Layer 11 of a small transformer language model trained on English Wikipedia (14 layers, counted from 0, width 128).
Take only the direct path to the model's output, skipping the later layers: a vector added to the residual stream pushes a token's score in proportion to its dot product with that token's output vector.

Output vectors of the tokens that the questions are about. A number n stands for n times 0.011.
"ov": 33 1 -67 -7 28 58 35 44 -46 -14 -3 -19 19 -22 30 18 -18 6 -51 22 -43 61 36 -18 1 7 -48 -16 38 -18 -15 -17 -8 -7 53 -30 -3 23 19 -40 -3 -12 32 31 -47 -7 -44 -6 53 8 -31 -18 -21 -6 -3 -13 16 -12 8 -3 32 30 27 -10 -19 -11 7 -25 1 -46 -43 -12 1 7 -2 26 0 -4 5 8 -49 7 20 -26 -32 13 -1 -8 15 12 -41 0 -8 -16 13 8 10 -8 57 -13 39 -2 11 11 9 -1 41 51 -16 -6 27 7 19 7 6 53 -24 16 -52 -1 -22 2 17 -6 -14 20 -3 31
"ial": 44 35 -30 49 30 -31 -20 29 8 39 28 -22 23 38 70 11 18 37 -54 -55 -19 47 -17 -50 -33 -44 -44 -30 70 -46 -46 0 12 5 36 -8 -13 78 9 -68 15 28 -11 -12 11 2 -34 -64 14 -42 4 -29 -66 -6 -4 -22 -31 1 15 -6 -37 -12 21 35 40 15 -32 15 22 7 25 21 24 9 -17 -26 -26 27 -28 11 -19 -14 2 2 -39 60 13 -10 17 -34 32 -1 -18 -47 -27 22 -42 -36 -3 28 -15 6 13 70 -25 5 -14 -20 37 -33 2 32 11 18 -5 -19 -4 -21 -17 20 -3 -15 6 -26 5 -47 0 -4
"age": -32 38 -15 -10 10 15 -17 17 13 6 -18 1 -5 1 48 -37 25 -5 -74 39 7 73 -8 2 31 2 -58 -12 -18 -57 17 34 -17 8 32 -36 -9 40 -8 10 14 -10 0 -33 -35 18 -37 -49 -5 14 39 -17 -32 -13 42 -43 -7 6 -2 -1 -48 1 -20 -21 16 11 -28 35 8 23 -2 -14 65 -29 -46 -32 -31 -3 7 -73 6 11 15 -15 -1 11 35 35 -48 48 11 25 -4 42 -19 21 1 13 28 -12 -16 -30 -11 -60 24 16 16 -55 25 -3 6 25 1 25 -3 5 23 -18 21 42 -18 42 23 15 -34 -23 -51 -54
"ious": 56 14 -28 -10 6 16 -32 -9 23 44 -5 -52 58 46 57 -24 -6 23 -66 -13 -16 56 -19 -22 -45 5 -4 -7 39 -9 -29 26 -31 -73 -9 -8 -32 61 15 -6 -11 -41 -63 69 -1 -8 60 -20 -24 -94 28 46 -66 -15 -43 -32 25 -6 20 -35 -41 7 -33 47 19 -29 -3 6 11 21 -14 23 1 -16 -32 -13 -1 -11 8 12 -31 85 35 -21 -22 22 1 -31 58 -11 -46 29 28 -1 -49 44 -8 -42 -9 -23 -28 -22 -27 50 39 -9 -23 20 26 -13 49 47 -18 33 -37 -8 -40 -1 -24 19 -10 5 -52 -17 12 -13 11 -35
"ington": -2 9 -26 55 52 41 -12 44 51 10 -34 -29 44 23 44 -21 45 20 -64 -3 -31 -12 22 -6 8 36 -42 13 35 -2 50 -45 -45 14 5 45 -9 21 29 -57 41 -43 0 -9 -31 19 49 19 48 -3 -19 -3 2 -34 34 3 -9 -19 -7 -16 -84 -25 -13 8 -3 -30 -16 -3 35 25 -36 4 95 -24 -8 -33 -8 38 20 -3 -1 -13 -27 7 -69 21 -55 13 22 14 -32 -8 -10 1 36 30 2 -18 76 -15 -29 46 -25 -28 -2 15 1 -29 43 6 19 26 -59 -56 27 18 -38 -11 11 30 17 -16 -29 6 -7 27 55 43
"}": 26 5 -18 -3 38 11 -1 -15 -33 -17 1 20 25 2 39 6 -17 27 -53 -5 -13 6 -6 -14 -25 -60 -24 13 15 22 39 -15 -9 -3 18 37 -31 -2 -34 4 -1 -7 -42 12 17 -20 4 -21 76 -60 -12 -16 4 -14 33 -36 23 -23 -42 -6 -70 31 6 8 -46 10 6 30 14 -1 0 19 26 -4 28 -35 -5 25 1 -22 37 49 -16 8 -64 5 45 -42 32 -44 -15 35 -17 20 23 40 44 32 5 4 -19 18 29 6 -6 8 -17 -1 17 5 67 -10 -15 -18 -36 0 16 4 7 47 -38 48 61 1 15 -4 40 -10
" &": 10 -16 -20 12 7 1 8 5 4 10 -7 31 -6 -2 19 -13 -12 -9 -20 14 -15 42 -10 -12 0 -15 -14 0 6 6 -13 -21 -56 0 -5 20 10 13 -1 -7 -12 -19 16 -17 -2 2 4 -6 11 -3 -15 -9 -1 1 -32 -25 -12 23 0 28 7 21 0 8 -15 7 12 -5 32 7 5 -9 62 -41 21 19 -14 5 -1 2 12 2 5 -12 -23 28 -4 2 43 -57 -7 -9 -33 -1 -24 4 12 -16 8 -9 -2 35 -9 18 9 6 -17 -30 11 -16 9 7 0 -28 19 -18 6 -21 11 1 4 9 -11 5 -10 31 22 -13
"ality": 76 54 -14 55 -1 35 26 21 50 -44 14 28 -23 31 42 13 15 12 26 32 -17 -22 16 -33 33 -29 -49 18 20 -31 -8 31 -58 -22 -10 -48 -30 24 -3 -46 26 7 10 -29 3 40 22 -46 0 -53 25 -15 -12 -34 38 -24 21 -34 -38 -16 -15 68 -26 40 23 44 -9 57 -17 0 -31 -9 3 -23 -19 -14 -7 8 -6 12 13 47 46 -39 -1 54 -19 -64 -20 -2 -29 -1 -9 -24 -22 15 -9 -32 20 11 -53 6 9 -34 14 2 -13 -30 15 16 15 48 40 5 52 34 -24 -7 61 13 -22 5 32 26 -14 -25 19 17
"ose": 28 11 6 29 0 5 1 6 -27 -29 13 -43 38 20 65 49 69 66 25 6 -1 14 -17 17 -57 21 -36 -34 24 -16 -8 14 50 -5 22 -14 1 32 12 -4 1 -13 -17 12 -49 13 15 -48 27 -15 -10 -4 -11 -30 -2 7 -25 -22 -11 31 2 82 30 -15 -27 21 -75 -5 7 -7 12 -34 5 -13 8 -59 -6 -56 9 -34 -10 52 30 -1 -26 9 4 2 -2 -18 -26 27 -28 28 26 6 24 -21 9 -14 -29 -17 45 -22 42 -21 24 20 -12 -64 21 51 12 36 -1 73 7 -31 46 -27 -34 10 38 25 21 27 17 5
"ement": -5 36 -68 59 40 -35 50 4 39 40 28 -19 34 5 65 -28 -53 42 14 22 -3 38 -14 -6 46 0 -6 -5 21 -11 -36 8 -44 -37 73 -20 -21 -31 1 -44 -37 10 2 -8 -4 14 -14 -47 -12 -19 4 -42 16 -19 -1 -5 20 -3 9 -33 -46 -2 45 7 -13 -44 -32 33 -46 42 1 14 50 -62 -30 -17 19 13 25 44 -70 -15 29 -7 -41 19 11 13 -1 19 -56 -4 -11 54 -32 26 -26 -7 76 -12 5 6 -16 37 54 -25 -16 -13 0 -54 37 75 -53 30 -14 24 14 -38 19 -24 20 -30 37 -4 -33 -28 -2 -10
"á": 16 -4 -18 -36 11 21 9 16 4 26 23 -42 -12 -10 70 15 -23 12 -1 -28 -15 18 13 -41 17 -29 -46 -4 -6 15 28 10 -26 31 25 13 -2 10 -21 -18 22 -9 8 -3 21 35 1 -15 20 8 10 -18 1 -19 11 -19 -26 -14 17 -46 -15 6 42 5 13 -41 -14 18 -14 6 24 32 7 -35 24 -6 -52 0 37 2 28 36 20 14 -28 13 19 14 -11 -11 -33 4 5 -10 21 -11 5 21 24 -25 38 14 36 13 3 -11 4 17 -1 -1 14 -4 15 16 36 63 1 5 -21 -35 -10 8 14 18 -20 3 1 -12

Output weights of attention head 2. The head adds the sum of these rows, row i times number i of z. A number n stands for n times 0.0079.
o0: -15 -38 -2 -31 -11 -24 10 -3 18 -1 4 6 -14 9 -5 -16 43 -1 -28 5 12 -4 -15 11 26 14 -23 6 -61 -21 -63 2 8 -23 6 9 6 -13 7 4 3 -4 -10 5 31 -1 16 -8 -12 -1 22 0 14 50 23 -4 -22 22 -6 22 -26 -20 -68 -16 -4 6 27 46 53 -12 -16 -41 -21 -37 7 6 37 -37 18 45 -9 17 -2 -11 -16 -1 10 -49 -34 -3 -36 -20 2 50 -14 47 -7 -41 28 -9 -28 -39 -46 -69 6 6 -31 28 -30 17 -28 18 -26 -36 -26 13 -8 23 41 -14 8 -6 -16 9 16 14 -60 46
o1: -41 15 -34 36 -26 -19 12 -19 6 15 -12 -2 -6 26 -10 -3 4 -15 11 65 0 -17 -8 -44 -41 10 20 1 -16 -27 -6 40 -3 -27 11 6 3 -21 3 -5 -22 19 -32 -17 -21 -20 -36 0 3 27 6 41 -8 -11 35 -5 -38 11 -45 -29 49 -3 -33 -4 -20 7 23 -2 1 -4 17 67 5 -7 25 -1 -42 20 -1 -24 49 -2 17 8 3 41 6 0 -51 8 0 -11 33 20 -3 -7 -35 26 9 65 25 -29 -15 3 -27 -26 1 -3 4 10 1 -6 -22 2 -23 14 -5 -23 -5 -19 -2 -37 12 37 54 -4 -7 3
o2: -2 13 20 -15 57 66 -17 16 -13 -43 24 25 16 29 -13 18 -54 -5 -10 -13 -20 -23 -30 10 41 29 -33 -7 -5 52 -8 10 13 11 -29 -14 29 5 31 0 13 4 37 17 -23 -4 -2 -6 -22 12 6 -45 15 -10 -41 5 -21 -21 -15 -10 7 4 19 -20 11 -11 20 6 28 0 -9 6 -22 -48 10 -14 5 -17 9 6 -2 -28 -35 38 -3 -13 6 -25 -1 -7 -22 -43 -31 -3 -48 -9 16 -16 20 16 -25 -25 6 4 -36 2 -9 13 -24 -19 5 8 -7 4 -13 24 -60 27 12 -36 -14 -39 -7 10 -6 27 19 -18
o3: 13 -7 24 -32 28 -9 -48 -11 -52 16 -16 -22 -22 20 30 -42 -1 -8 48 12 39 27 -32 -23 1 -24 40 -6 -2 -4 -50 -32 -5 -24 -22 5 -4 -26 12 26 39 47 20 -45 -29 5 -8 -8 -14 11 12 -35 28 -22 18 -24 -12 -37 -8 -22 10 -1 19 33 -1 14 -16 -7 -9 42 4 12 13 -19 14 47 -26 -50 22 1 -16 7 12 -18 -25 6 -17 -4 -31 2 30 37 -17 27 -7 4 -15 -8 57 38 14 -20 20 -38 9 -13 35 -13 7 -11 18 8 -9 22 23 28 34 27 -12 12 -52 -17 -17 -23 -6 -9 -33 31
o4: -13 23 26 -10 3 35 -31 21 -17 -18 9 -4 9 -23 13 35 -15 1 45 -17 -20 -15 -20 13 3 0 27 -55 -3 -7 30 52 56 -35 -1 -20 13 -25 12 20 36 -15 -40 -13 -9 -39 -21 -5 12 10 28 -8 8 9 8 74 -25 -1 -7 3 -22 19 -20 -12 50 30 -22 -7 -20 -5 4 1 -43 31 -20 9 28 -13 46 -10 -6 23 12 -7 20 -39 32 -18 -51 0 -22 9 55 9 -43 -9 20 22 47 -1 -22 24 10 -22 21 -41 10 31 -9 -15 -5 23 3 38 -45 5 -24 16 12 25 36 -8 18 18 -12 16 8 -13
o5: 24 36 24 3 5 -1 -18 -14 54 -42 -3 0 -26 -14 -18 -22 43 45 -41 -16 16 9 21 -6 -22 -11 -13 28 24 0 15 -5 18 -15 25 -6 22 22 7 63 37 46 -5 -17 52 8 21 6 13 3 -49 -9 -25 27 0 9 -22 -26 -3 -60 -40 49 -23 13 7 10 -3 -11 -25 7 -7 -8 22 13 -9 -35 -21 -1 -10 -1 -36 20 0 43 54 15 32 -12 -15 22 -23 -2 10 -28 57 -31 6 22 64 -9 -24 -27 5 -2 -41 12 -10 -14 -31 -25 -23 19 -7 -14 9 7 26 -11 -14 1 -4 -3 23 19 -6 -72 5 1
o6: 23 2 16 -9 18 -20 -37 16 -9 -13 -7 32 5 0 2 -8 -8 -30 7 -37 34 5 14 38 -4 35 -26 -7 6 10 -40 -13 -22 26 20 -17 17 -14 26 3 8 18 5 -21 -12 5 41 17 4 -16 17 -17 56 -15 -3 -93 -14 -6 28 24 21 -11 8 -6 -1 53 10 6 -16 -23 15 18 6 42 4 2 -5 -44 -8 -11 -20 23 25 7 1 36 -1 32 -10 28 9 36 54 -6 -23 -25 10 25 -40 3 -16 -4 -9 19 -15 31 -24 -7 26 -14 -47 36 -27 -28 -4 -49 5 12 11 -36 17 9 42 22 0 38 -34 9
o7: -18 -20 3 10 30 47 -4 27 -51 -1 -32 -8 35 -32 -19 2 47 -37 -29 -11 -5 17 21 13 15 -20 -25 22 5 15 50 12 26 1 -27 -17 10 -2 5 -11 24 7 32 32 -34 -3 21 13 -33 -31 -4 5 -20 -13 -50 -3 26 -11 -17 -48 -25 14 8 34 4 10 -4 -9 -13 -5 44 45 13 -57 -2 10 16 -7 56 -53 33 9 15 5 2 -9 -2 27 -39 -5 -12 2 15 26 -35 7 24 41 -20 -6 67 13 6 -6 -5 -22 13 1 53 -7 -29 26 -1 10 -3 25 15 38 -33 8 29 -8 -41 -1 11 -39 13 7
o8: -15 -8 -19 -14 -39 -29 50 -16 -11 18 18 6 -1 27 28 20 9 17 -21 9 31 73 -43 -10 -20 -17 2 -11 41 13 6 13 -18 39 -3 3 -3 24 12 -20 21 -33 7 -27 12 42 -33 -27 9 38 -9 -23 -5 7 -6 14 -18 31 29 -30 21 -5 21 -8 -22 33 -11 38 2 1 17 -5 10 15 22 9 -3 -23 31 -14 13 12 1 0 13 32 26 -22 -44 -10 -10 11 -11 35 -49 30 60 -8 -5 18 34 -6 6 -13 -25 7 1 -4 -38 7 -8 6 71 -3 -9 -8 26 -6 -1 -20 13 -25 6 43 -48 -25 40 -41
o9: -37 -26 5 -20 -11 19 27 23 -21 -1 9 23 -5 -30 -9 17 29 -43 -13 -11 -21 -17 -30 -48 59 25 15 4 0 -5 13 -63 9 15 -17 14 1 -5 -1 -11 11 22 -17 34 14 -19 13 24 -16 6 30 16 -1 7 13 -10 -18 -33 58 -32 -31 -19 67 13 -6 57 3 -16 9 -9 -9 29 12 -13 9 -22 -1 10 31 14 0 5 38 12 16 2 -14 -10 -6 12 3 -11 22 -22 21 -14 -24 -1 34 16 14 8 38 25 33 12 2 -2 -20 0 -4 -56 16 -12 -12 57 0 -50 9 -29 41 10 24 -18 -35 -4 -18 -10
o10: -2 16 1 18 -10 18 -51 35 -23 45 2 -34 3 -33 20 1 -27 17 -23 55 2 50 31 81 -14 72 9 4 29 40 0 -32 -11 -3 7 12 -3 0 3 5 7 -9 -6 0 -46 -18 0 1 5 14 -12 34 -4 -36 -27 -25 -4 21 -13 7 32 -18 -6 8 -44 -9 -28 12 15 20 -11 -4 8 -10 -11 6 -21 14 -14 7 -60 9 -24 10 33 -20 -2 25 37 25 -32 7 -19 21 12 -5 -34 21 -4 26 -2 11 -14 -5 14 -22 13 28 -18 -8 -14 3 -10 21 -29 25 -30 -56 14 5 44 11 -16 27 -30 2 -7 -16
o11: -42 4 27 27 18 -30 14 -14 19 -30 -6 -8 -10 3 -1 -3 20 50 -12 27 2 21 -16 -15 10 -5 29 -1 -11 23 -19 23 -7 6 -11 -3 30 -14 -5 4 1 -20 -13 0 -1 0 -29 -20 -15 -1 10 8 32 28 26 -29 12 -17 -26 26 -8 -31 -8 13 28 12 -47 6 -32 36 25 -2 45 11 15 22 -70 13 -23 -11 -36 -2 -11 40 -60 75 23 9 -9 8 16 12 -11 1 -10 -19 -22 -13 24 -77 -27 31 21 6 -5 22 10 11 -6 11 -21 0 -35 6 -25 -3 -12 0 -4 -11 22 25 -16 33 13 -21 5 -59
o12: 32 -14 -19 3 -32 -4 -16 -1 19 -4 -16 22 -17 23 27 -6 -11 18 -12 5 -17 6 29 -17 13 60 27 -35 4 32 31 -4 5 20 20 -29 -14 13 11 9 -26 18 20 17 -20 -2 2 -31 -16 15 15 -50 6 22 25 30 -9 10 8 11 -32 32 18 12 14 33 30 -44 27 -11 -15 -27 7 -10 -9 17 -39 17 -34 -29 -15 -1 59 14 -18 -8 -53 -25 26 10 -21 19 50 -8 31 -25 0 -24 -22 -5 26 16 9 -12 13 -20 0 -12 30 14 18 -25 21 49 0 -34 -42 63 14 -20 0 -22 -24 20 -27 20 -28 19
o13: 17 29 4 29 0 -10 -10 -41 -17 17 -11 18 43 12 -14 -2 1 6 -1 -6 -9 -10 2 -13 13 34 -41 0 33 -64 -23 -13 -8 -5 -6 -1 -8 -36 16 -5 4 9 -18 25 -26 -4 -16 4 -5 -43 10 7 -4 8 -32 -8 12 -21 -20 27 -13 17 -31 0 16 28 21 17 8 27 26 -36 -28 -22 46 -18 5 2 -14 -11 6 5 -31 47 -39 1 0 11 66 8 -22 -26 -4 -16 33 -17 11 21 -15 63 -17 -12 30 3 32 -63 17 -73 13 -43 58 35 14 -39 -31 -39 19 8 29 31 30 -22 5 13 14 -8 -7 -23
o14: -20 -16 21 -70 -9 -6 -10 -6 5 -25 -44 -5 50 44 -25 -74 61 -5 -19 -21 -23 3 -6 -13 22 -18 4 -29 -12 -55 -11 -22 4 0 -23 -28 -16 5 -16 -23 -23 -59 -1 6 -56 33 -54 -4 -10 -6 -36 -7 33 -15 -28 -6 -1 11 22 -15 4 9 -15 10 -12 32 7 -25 -11 -24 -15 -7 -17 36 -6 -49 -11 -32 -2 -13 37 -7 -13 1 -17 27 3 61 6 -9 -30 17 5 7 18 7 -21 -5 -23 23 -53 21 20 -6 -3 35 40 -38 -4 29 24 -23 -19 -4 -40 17 16 24 -16 -30 -31 17 24 10 3 -43 43 -19
o15: 4 2 28 22 18 10 20 12 3 31 -26 -36 -8 3 -2 -25 8 -18 -19 0 -45 19 -10 -18 -35 -7 -49 19 5 -38 -81 -11 -11 -24 -5 -22 1 51 -2 56 -2 18 7 -42 7 -7 5 9 13 -9 43 -2 -1 12 41 30 -11 14 20 15 23 -17 1 -25 -5 39 -20 7 -12 7 -50 -18 -31 -9 14 23 17 35 -4 -11 -26 -26 -24 6 -8 -1 -36 8 21 -27 8 -2 45 35 17 8 41 20 -53 -63 23 -21 -3 38 -42 -62 -1 2 -42 6 -7 5 -33 -28 -3 34 -22 -14 8 -5 -10 33 3 -6 -16 -39 -26 -27
o16: -40 -7 18 6 35 14 0 43 29 33 39 25 -10 2 -1 42 37 10 15 8 19 -8 12 32 37 27 7 2 -32 7 19 5 -32 -20 27 6 2 -2 4 -26 2 17 -8 13 -11 34 -51 -48 17 16 -14 -26 -40 0 45 14 9 12 -49 -33 41 28 49 -19 -25 54 38 12 -38 -18 -9 -3 -1 38 28 -4 -9 -17 43 64 -30 7 23 32 23 17 2 -2 6 6 -21 -23 -19 -69 -28 24 -22 1 -41 -6 20 -24 21 -41 -27 -3 -17 6 -4 10 54 -9 24 2 -25 37 6 -8 34 -1 14 -13 -2 11 31 -38 -38 -6
o17: 8 -42 -5 -29 55 -12 19 -55 -7 48 -23 -40 -21 -29 -2 18 -16 -28 -16 10 26 -55 -5 -15 -13 -12 -24 30 -18 -21 9 -4 -22 1 -19 -20 10 46 -8 -27 40 7 -28 29 -33 -33 95 22 -2 8 -11 7 -12 -24 -4 -15 -37 -9 4 -13 -33 11 -25 -15 34 27 -11 5 5 32 47 26 -28 2 -16 4 25 2 -13 6 12 -17 12 43 -9 5 -16 -5 -16 28 -19 48 30 -29 8 36 -22 -15 -9 -77 -1 19 0 -17 -16 -1 -16 -4 -15 18 27 18 37 16 21 -13 -33 19 27 14 15 -5 -25 3 -3 28 24 -13
o18: 0 5 32 7 -7 -14 -8 5 21 15 -42 -30 17 3 33 71 10 -12 -10 -8 12 -16 -16 -8 -6 -5 -17 -19 -18 47 -33 -22 1 -34 4 47 -26 24 -36 38 -4 24 -6 11 -8 2 34 -7 -11 -8 -4 -13 -11 -6 19 2 -64 1 7 -19 -32 -55 -20 -17 -10 26 20 1 -40 19 -5 12 41 0 -15 10 -9 28 37 8 -9 0 20 9 -46 -3 49 7 61 -28 -1 -9 12 -14 -60 -15 7 19 36 37 -15 -16 25 -2 15 3 6 23 14 46 -21 -14 11 -4 42 -24 30 33 -46 1 -7 -18 11 -20 -17 -54 1 -39
o19: -3 21 8 -7 18 -25 -20 -33 -1 -10 -7 16 -24 52 -25 -7 15 3 33 9 -19 17 0 -11 -35 -6 28 42 8 69 35 12 -31 -35 11 -19 -35 24 53 -5 7 28 2 -56 -5 -7 20 1 -18 -63 -12 12 66 15 2 -4 26 8 -12 8 -8 16 -26 -6 -1 1 54 -36 -12 -41 -21 5 54 7 14 -40 -3 -5 13 -16 34 -11 -18 -28 -4 -4 11 31 -10 -11 -25 -3 -2 8 -31 29 -2 -30 -4 -5 0 41 -17 -4 6 -41 -22 6 1 -9 45 10 32 -17 2 14 -48 -8 4 53 -9 3 23 8 -8 -10 10 -17
o20: -56 6 -8 -33 7 19 -36 -4 47 4 -1 62 -14 -28 -9 -61 27 4 -33 -7 2 40 -39 36 22 -11 17 -55 6 -5 12 -13 4 -28 1 -11 8 -4 19 -20 -24 17 22 8 -7 10 27 -16 5 -9 15 -22 -5 -4 -42 -37 -21 54 -4 -15 -19 2 -13 -25 -38 25 10 -16 1 27 13 15 11 -5 23 10 21 14 -40 -20 -20 -19 7 -25 1 -1 -16 -25 24 -23 7 -31 43 -10 -25 -29 16 49 -9 -27 -8 -1 -18 27 -30 -17 -20 -8 47 -36 -14 -8 2 32 -5 -8 7 -43 18 4 -25 -41 -14 -19 4 37 44 -21
o21: 44 9 7 -36 -42 11 -16 32 48 -17 40 17 -15 -25 -27 31 19 27 -4 -1 -7 -42 -2 -75 25 26 -5 3 -55 -30 33 46 21 40 29 13 -2 18 -10 15 11 -22 22 -32 -49 -8 2 -37 -9 -6 15 0 -14 -3 44 13 2 1 36 -16 55 -7 -26 11 -19 -38 0 9 33 -10 41 26 10 7 28 -38 -11 -22 -5 -12 5 -10 -33 48 -26 -10 -27 12 -14 47 38 -12 2 46 1 -6 8 -5 -19 13 -49 41 -16 12 7 -42 -30 13 12 -13 -10 22 -11 -14 32 25 8 -29 15 -13 -12 -6 22 -41 -29 -2 -24 -16
o22: 2 -8 23 51 -3 13 38 17 32 0 -32 37 1 24 7 7 3 -29 1 26 -1 7 16 9 22 -27 29 -8 0 -39 -26 -13 8 -2 -30 -43 22 -9 13 -62 -24 20 -45 42 28 -3 1 22 17 11 52 22 0 9 -4 -36 37 -13 22 -4 48 10 31 18 -12 -56 42 -3 -12 3 -10 36 -14 18 -56 23 -1 -36 -16 24 -9 1 8 -4 -8 -21 -3 -3 41 5 19 -28 -34 9 -2 11 22 -40 47 16 5 32 15 0 -23 12 -13 -14 14 -9 -40 62 -26 13 -22 -41 -27 25 -7 -10 22 19 12 1 22 -9 -6 -4
o23: -19 -26 -36 9 10 11 4 38 32 -5 19 1 7 5 42 13 0 -51 -11 -47 -22 13 15 -20 6 -9 -27 7 13 -9 5 23 -25 -1 32 10 -11 3 -5 7 -30 12 -60 -31 -12 20 -22 -23 -18 -1 -26 50 27 -8 -51 10 -57 -7 -36 -32 7 35 -24 -30 1 -1 20 -8 16 21 -23 15 37 -11 3 -4 -54 -12 -8 14 -10 0 -27 2 74 -20 -1 45 -10 -66 30 13 -4 29 49 -35 3 -22 -24 -42 20 27 24 -4 47 31 1 17 -32 1 -16 12 -31 5 -2 36 -36 17 -23 4 -3 -20 23 8 34 12 -11 16
o24: 46 19 55 1 10 5 9 -20 -36 -15 15 -41 0 10 -27 -16 -9 27 41 -8 -24 35 38 1 -37 -24 -14 -6 3 -40 7 33 -54 15 9 -4 19 40 19 9 -3 -14 -14 -17 0 -7 -8 -5 -3 32 6 3 9 9 -31 -30 9 -12 11 2 37 18 -47 -23 -20 7 48 -2 -25 -11 22 24 -32 -16 -15 17 7 16 48 42 19 7 -8 27 -7 3 -14 13 32 35 -21 -22 -4 21 -15 -37 -47 -17 -46 11 21 48 21 14 14 6 24 33 -21 -10 3 -47 -12 5 11 20 21 -6 -10 -10 26 14 -16 -15 -37 13 0 10
o25: 8 11 -3 -20 40 28 -16 -34 8 -15 -14 -30 33 22 -14 -38 -2 8 -16 -22 -28 -8 13 18 37 9 -11 -30 34 8 16 5 -14 -17 9 33 -14 4 -22 -8 -25 9 9 -25 -40 -15 8 -23 -24 15 -13 26 -29 42 3 14 28 -24 63 41 24 10 13 -11 3 11 11 21 45 32 -14 37 -6 14 -35 27 -14 37 22 20 -18 16 -49 9 -9 2 -1 27 -11 -5 -18 -1 20 -44 4 10 32 7 8 2 -5 -8 61 -45 -26 -3 14 29 -34 -2 -76 37 -29 -2 18 28 32 -18 20 22 -32 1 7 6 13 -28 15 -35
o26: 10 -4 -30 -19 -7 -10 17 -16 -18 28 3 -4 18 33 -8 1 -19 -21 -10 -1 -4 -8 -18 -1 41 -23 -14 16 3 20 -28 14 -9 -1 24 3 22 20 -3 21 -52 34 37 38 14 -32 -4 -13 -5 -19 -15 22 -4 -1 -22 13 -14 39 16 -21 5 52 24 44 13 -38 -22 -56 -20 -15 47 0 -1 57 15 37 -7 44 -56 33 -68 -7 19 -14 -20 29 -3 -8 4 26 -38 6 46 19 -54 -2 18 -21 5 32 29 24 -23 40 38 42 -35 -37 6 -37 20 8 -33 -55 -12 20 20 -28 6 27 5 56 10 -10 -6 -15 2 -39
o27: 28 13 -9 -11 25 16 22 -16 20 6 19 2 38 -1 -16 33 26 31 7 -24 31 9 -42 24 -13 28 47 15 -16 -33 -1 -2 -25 11 -11 18 23 18 16 52 -22 24 12 -1 -16 -3 -61 8 -30 -7 8 -32 -42 -50 -30 -3 -8 -18 -37 -2 -7 -3 5 8 14 44 9 -9 40 6 12 19 -20 18 -23 -43 -9 23 -12 -17 -24 -3 0 33 1 -21 -12 12 -29 49 13 -25 28 -11 -9 7 -21 -5 12 -17 -6 30 -13 -4 39 55 15 -20 29 -19 5 58 -22 7 59 -64 -12 -1 -10 8 -5 28 -32 45 -21 -38 10 61
o28: 9 8 -52 7 27 50 -47 -16 -35 12 -24 -1 -8 -35 6 -7 10 10 -7 -22 27 1 8 -34 -21 -26 -30 -1 -16 -7 4 6 4 -10 -31 16 3 -8 23 9 -17 -9 -17 23 -21 -6 6 0 14 42 9 14 24 -1 16 23 -71 10 30 -6 6 26 -41 36 -17 34 30 -44 -52 -1 -46 -5 0 -11 -19 -2 11 2 -31 -35 17 13 32 -4 7 -23 28 2 25 31 21 1 -8 -26 -1 4 -14 -53 4 15 10 -6 -4 -24 -22 0 -40 -11 25 4 -27 13 -5 -20 2 -9 -10 9 53 -23 0 21 -12 -58 38 -30 36 -12
o29: 19 -2 -10 7 4 8 -19 -5 -47 -37 -60 22 -34 23 -26 13 10 -24 19 -14 41 24 23 11 -7 34 2 -7 14 -35 -14 -5 56 -18 -9 31 14 -44 4 17 -3 9 12 -39 -65 5 0 -31 0 -20 -36 -33 -50 -14 8 9 -15 1 -32 -17 28 1 36 -11 3 45 21 -46 -21 4 22 7 2 1 -34 8 1 -13 -27 10 0 23 -10 -12 -24 7 22 -4 13 41 21 1 0 11 10 4 25 6 21 -30 -13 9 -16 56 20 23 -45 41 -18 24 -16 -42 9 -34 -19 21 25 38 17 23 -3 9 12 9 41 9 10 -26
o30: 27 3 15 63 -4 34 -1 2 0 -13 -56 1 4 30 20 -29 -2 2 30 -31 53 -2 -41 -8 -6 -34 14 -44 2 10 -17 -18 27 -33 19 23 7 60 -10 14 21 0 -32 19 -11 15 -9 14 -13 0 -4 14 -51 17 -7 -45 -39 -43 2 61 -23 2 3 34 -9 28 -52 10 17 28 -20 45 -9 -18 34 -21 18 14 16 33 -2 -3 6 3 23 -29 -26 -12 -24 8 -3 -15 9 19 -36 -3 -3 -34 -51 27 -28 -2 0 24 -17 -17 -17 -5 -20 8 34 -7 3 32 2 -2 -27 -29 33 26 39 -27 18 1 4 -5 -55 65
o31: -54 31 -57 -22 5 -17 25 51 -1 -33 -18 30 -16 -22 21 -20 -17 -50 45 -27 -33 -21 8 27 1 -16 10 26 17 8 -14 -2 -3 -40 -1 3 -5 21 65 13 13 -30 8 -3 -14 24 -16 8 -28 -12 60 3 -47 5 22 -1 12 3 0 -12 24 5 -7 -9 9 -3 -18 -35 5 16 -13 -28 24 5 -22 -7 -40 -26 15 17 0 14 10 15 -30 0 28 -26 16 31 -24 41 -28 25 -2 -8 -13 23 -35 -5 8 16 22 -18 -2 -19 -27 20 10 -1 6 -1 37 -29 15 -44 -5 -15 -27 -7 23 2 1 -3 -32 -4 8 30

Each question shows a token from some text and the vector z that the head gathered there. A number n stands for n times 0.042.

" |\n": 3 -3 -51 -8 12 -11 -7 2 0 20 -2 -21 -30 24 -11 -4 0 -6 35 -4 -9 21 -6 7 -33 9 5 -13 -51 32 11 40
Pushed up most: "}"

"y": 2 -10 -11 19 -29 -20 8 26 43 0 0 -8 -15 -11 -17 -5 4 -28 -15 -8 -12 -10 -6 -33 -53 -1 2 15 -8 -1 47 -1
Pushed up most: "ial"

"'s": -10 -12 -40 5 -5 -6 -1 -3 19 19 -3 -8 -14 25 -9 -4 -3 -8 8 6 -7 13 -9 -8 -27 8 -3 -9 -34 25 -4 19
Pushed up most: "}"

"ud": 10 -2 -7 52 0 -1 12 -10 45 -14 5 -9 -12 33 -5 5 29 12 -18 -16 -19 6 -18 -11 -16 21 19 -23 -10 -8 -10 2
Pushed down most: "ington"

"in": -4 -20 -27 10 3 1 8 4 28 -21 -12 10 15 0 3 15 -16 -10 -9 -10 -11 3 0 -8 -14 20 -2 -25 -13 -1 5 14
Pushed down most: "ington"

" St": 6 -9 5 25 -21 7 11 16 3 -16 -17 -17 14 8 0 20 -5 10 3 5 -32 -1 5 -35 -40 19 -12 -2 7 6 2 15
Pushed down most: "ement"

"l": -12 2 -15 28 1 7 12 -7 23 11 7 -12 -3 9 5 -1 -6 10 -11 -5 -25 -6 -15 -11 -12 -4 -1 -21 3 7 -4 2
Pushed up most: "ose"

" V": 36 3 2 44 -30 8 -33 -4 6 -17 -14 3 -7 22 -17 31 -3 9 -24 8 -18 33 -12 -23 7 -5 6 -22 -13 -20 -23 -4
Which three tokens does it push up most, strongest first? "ality", "ement", "age"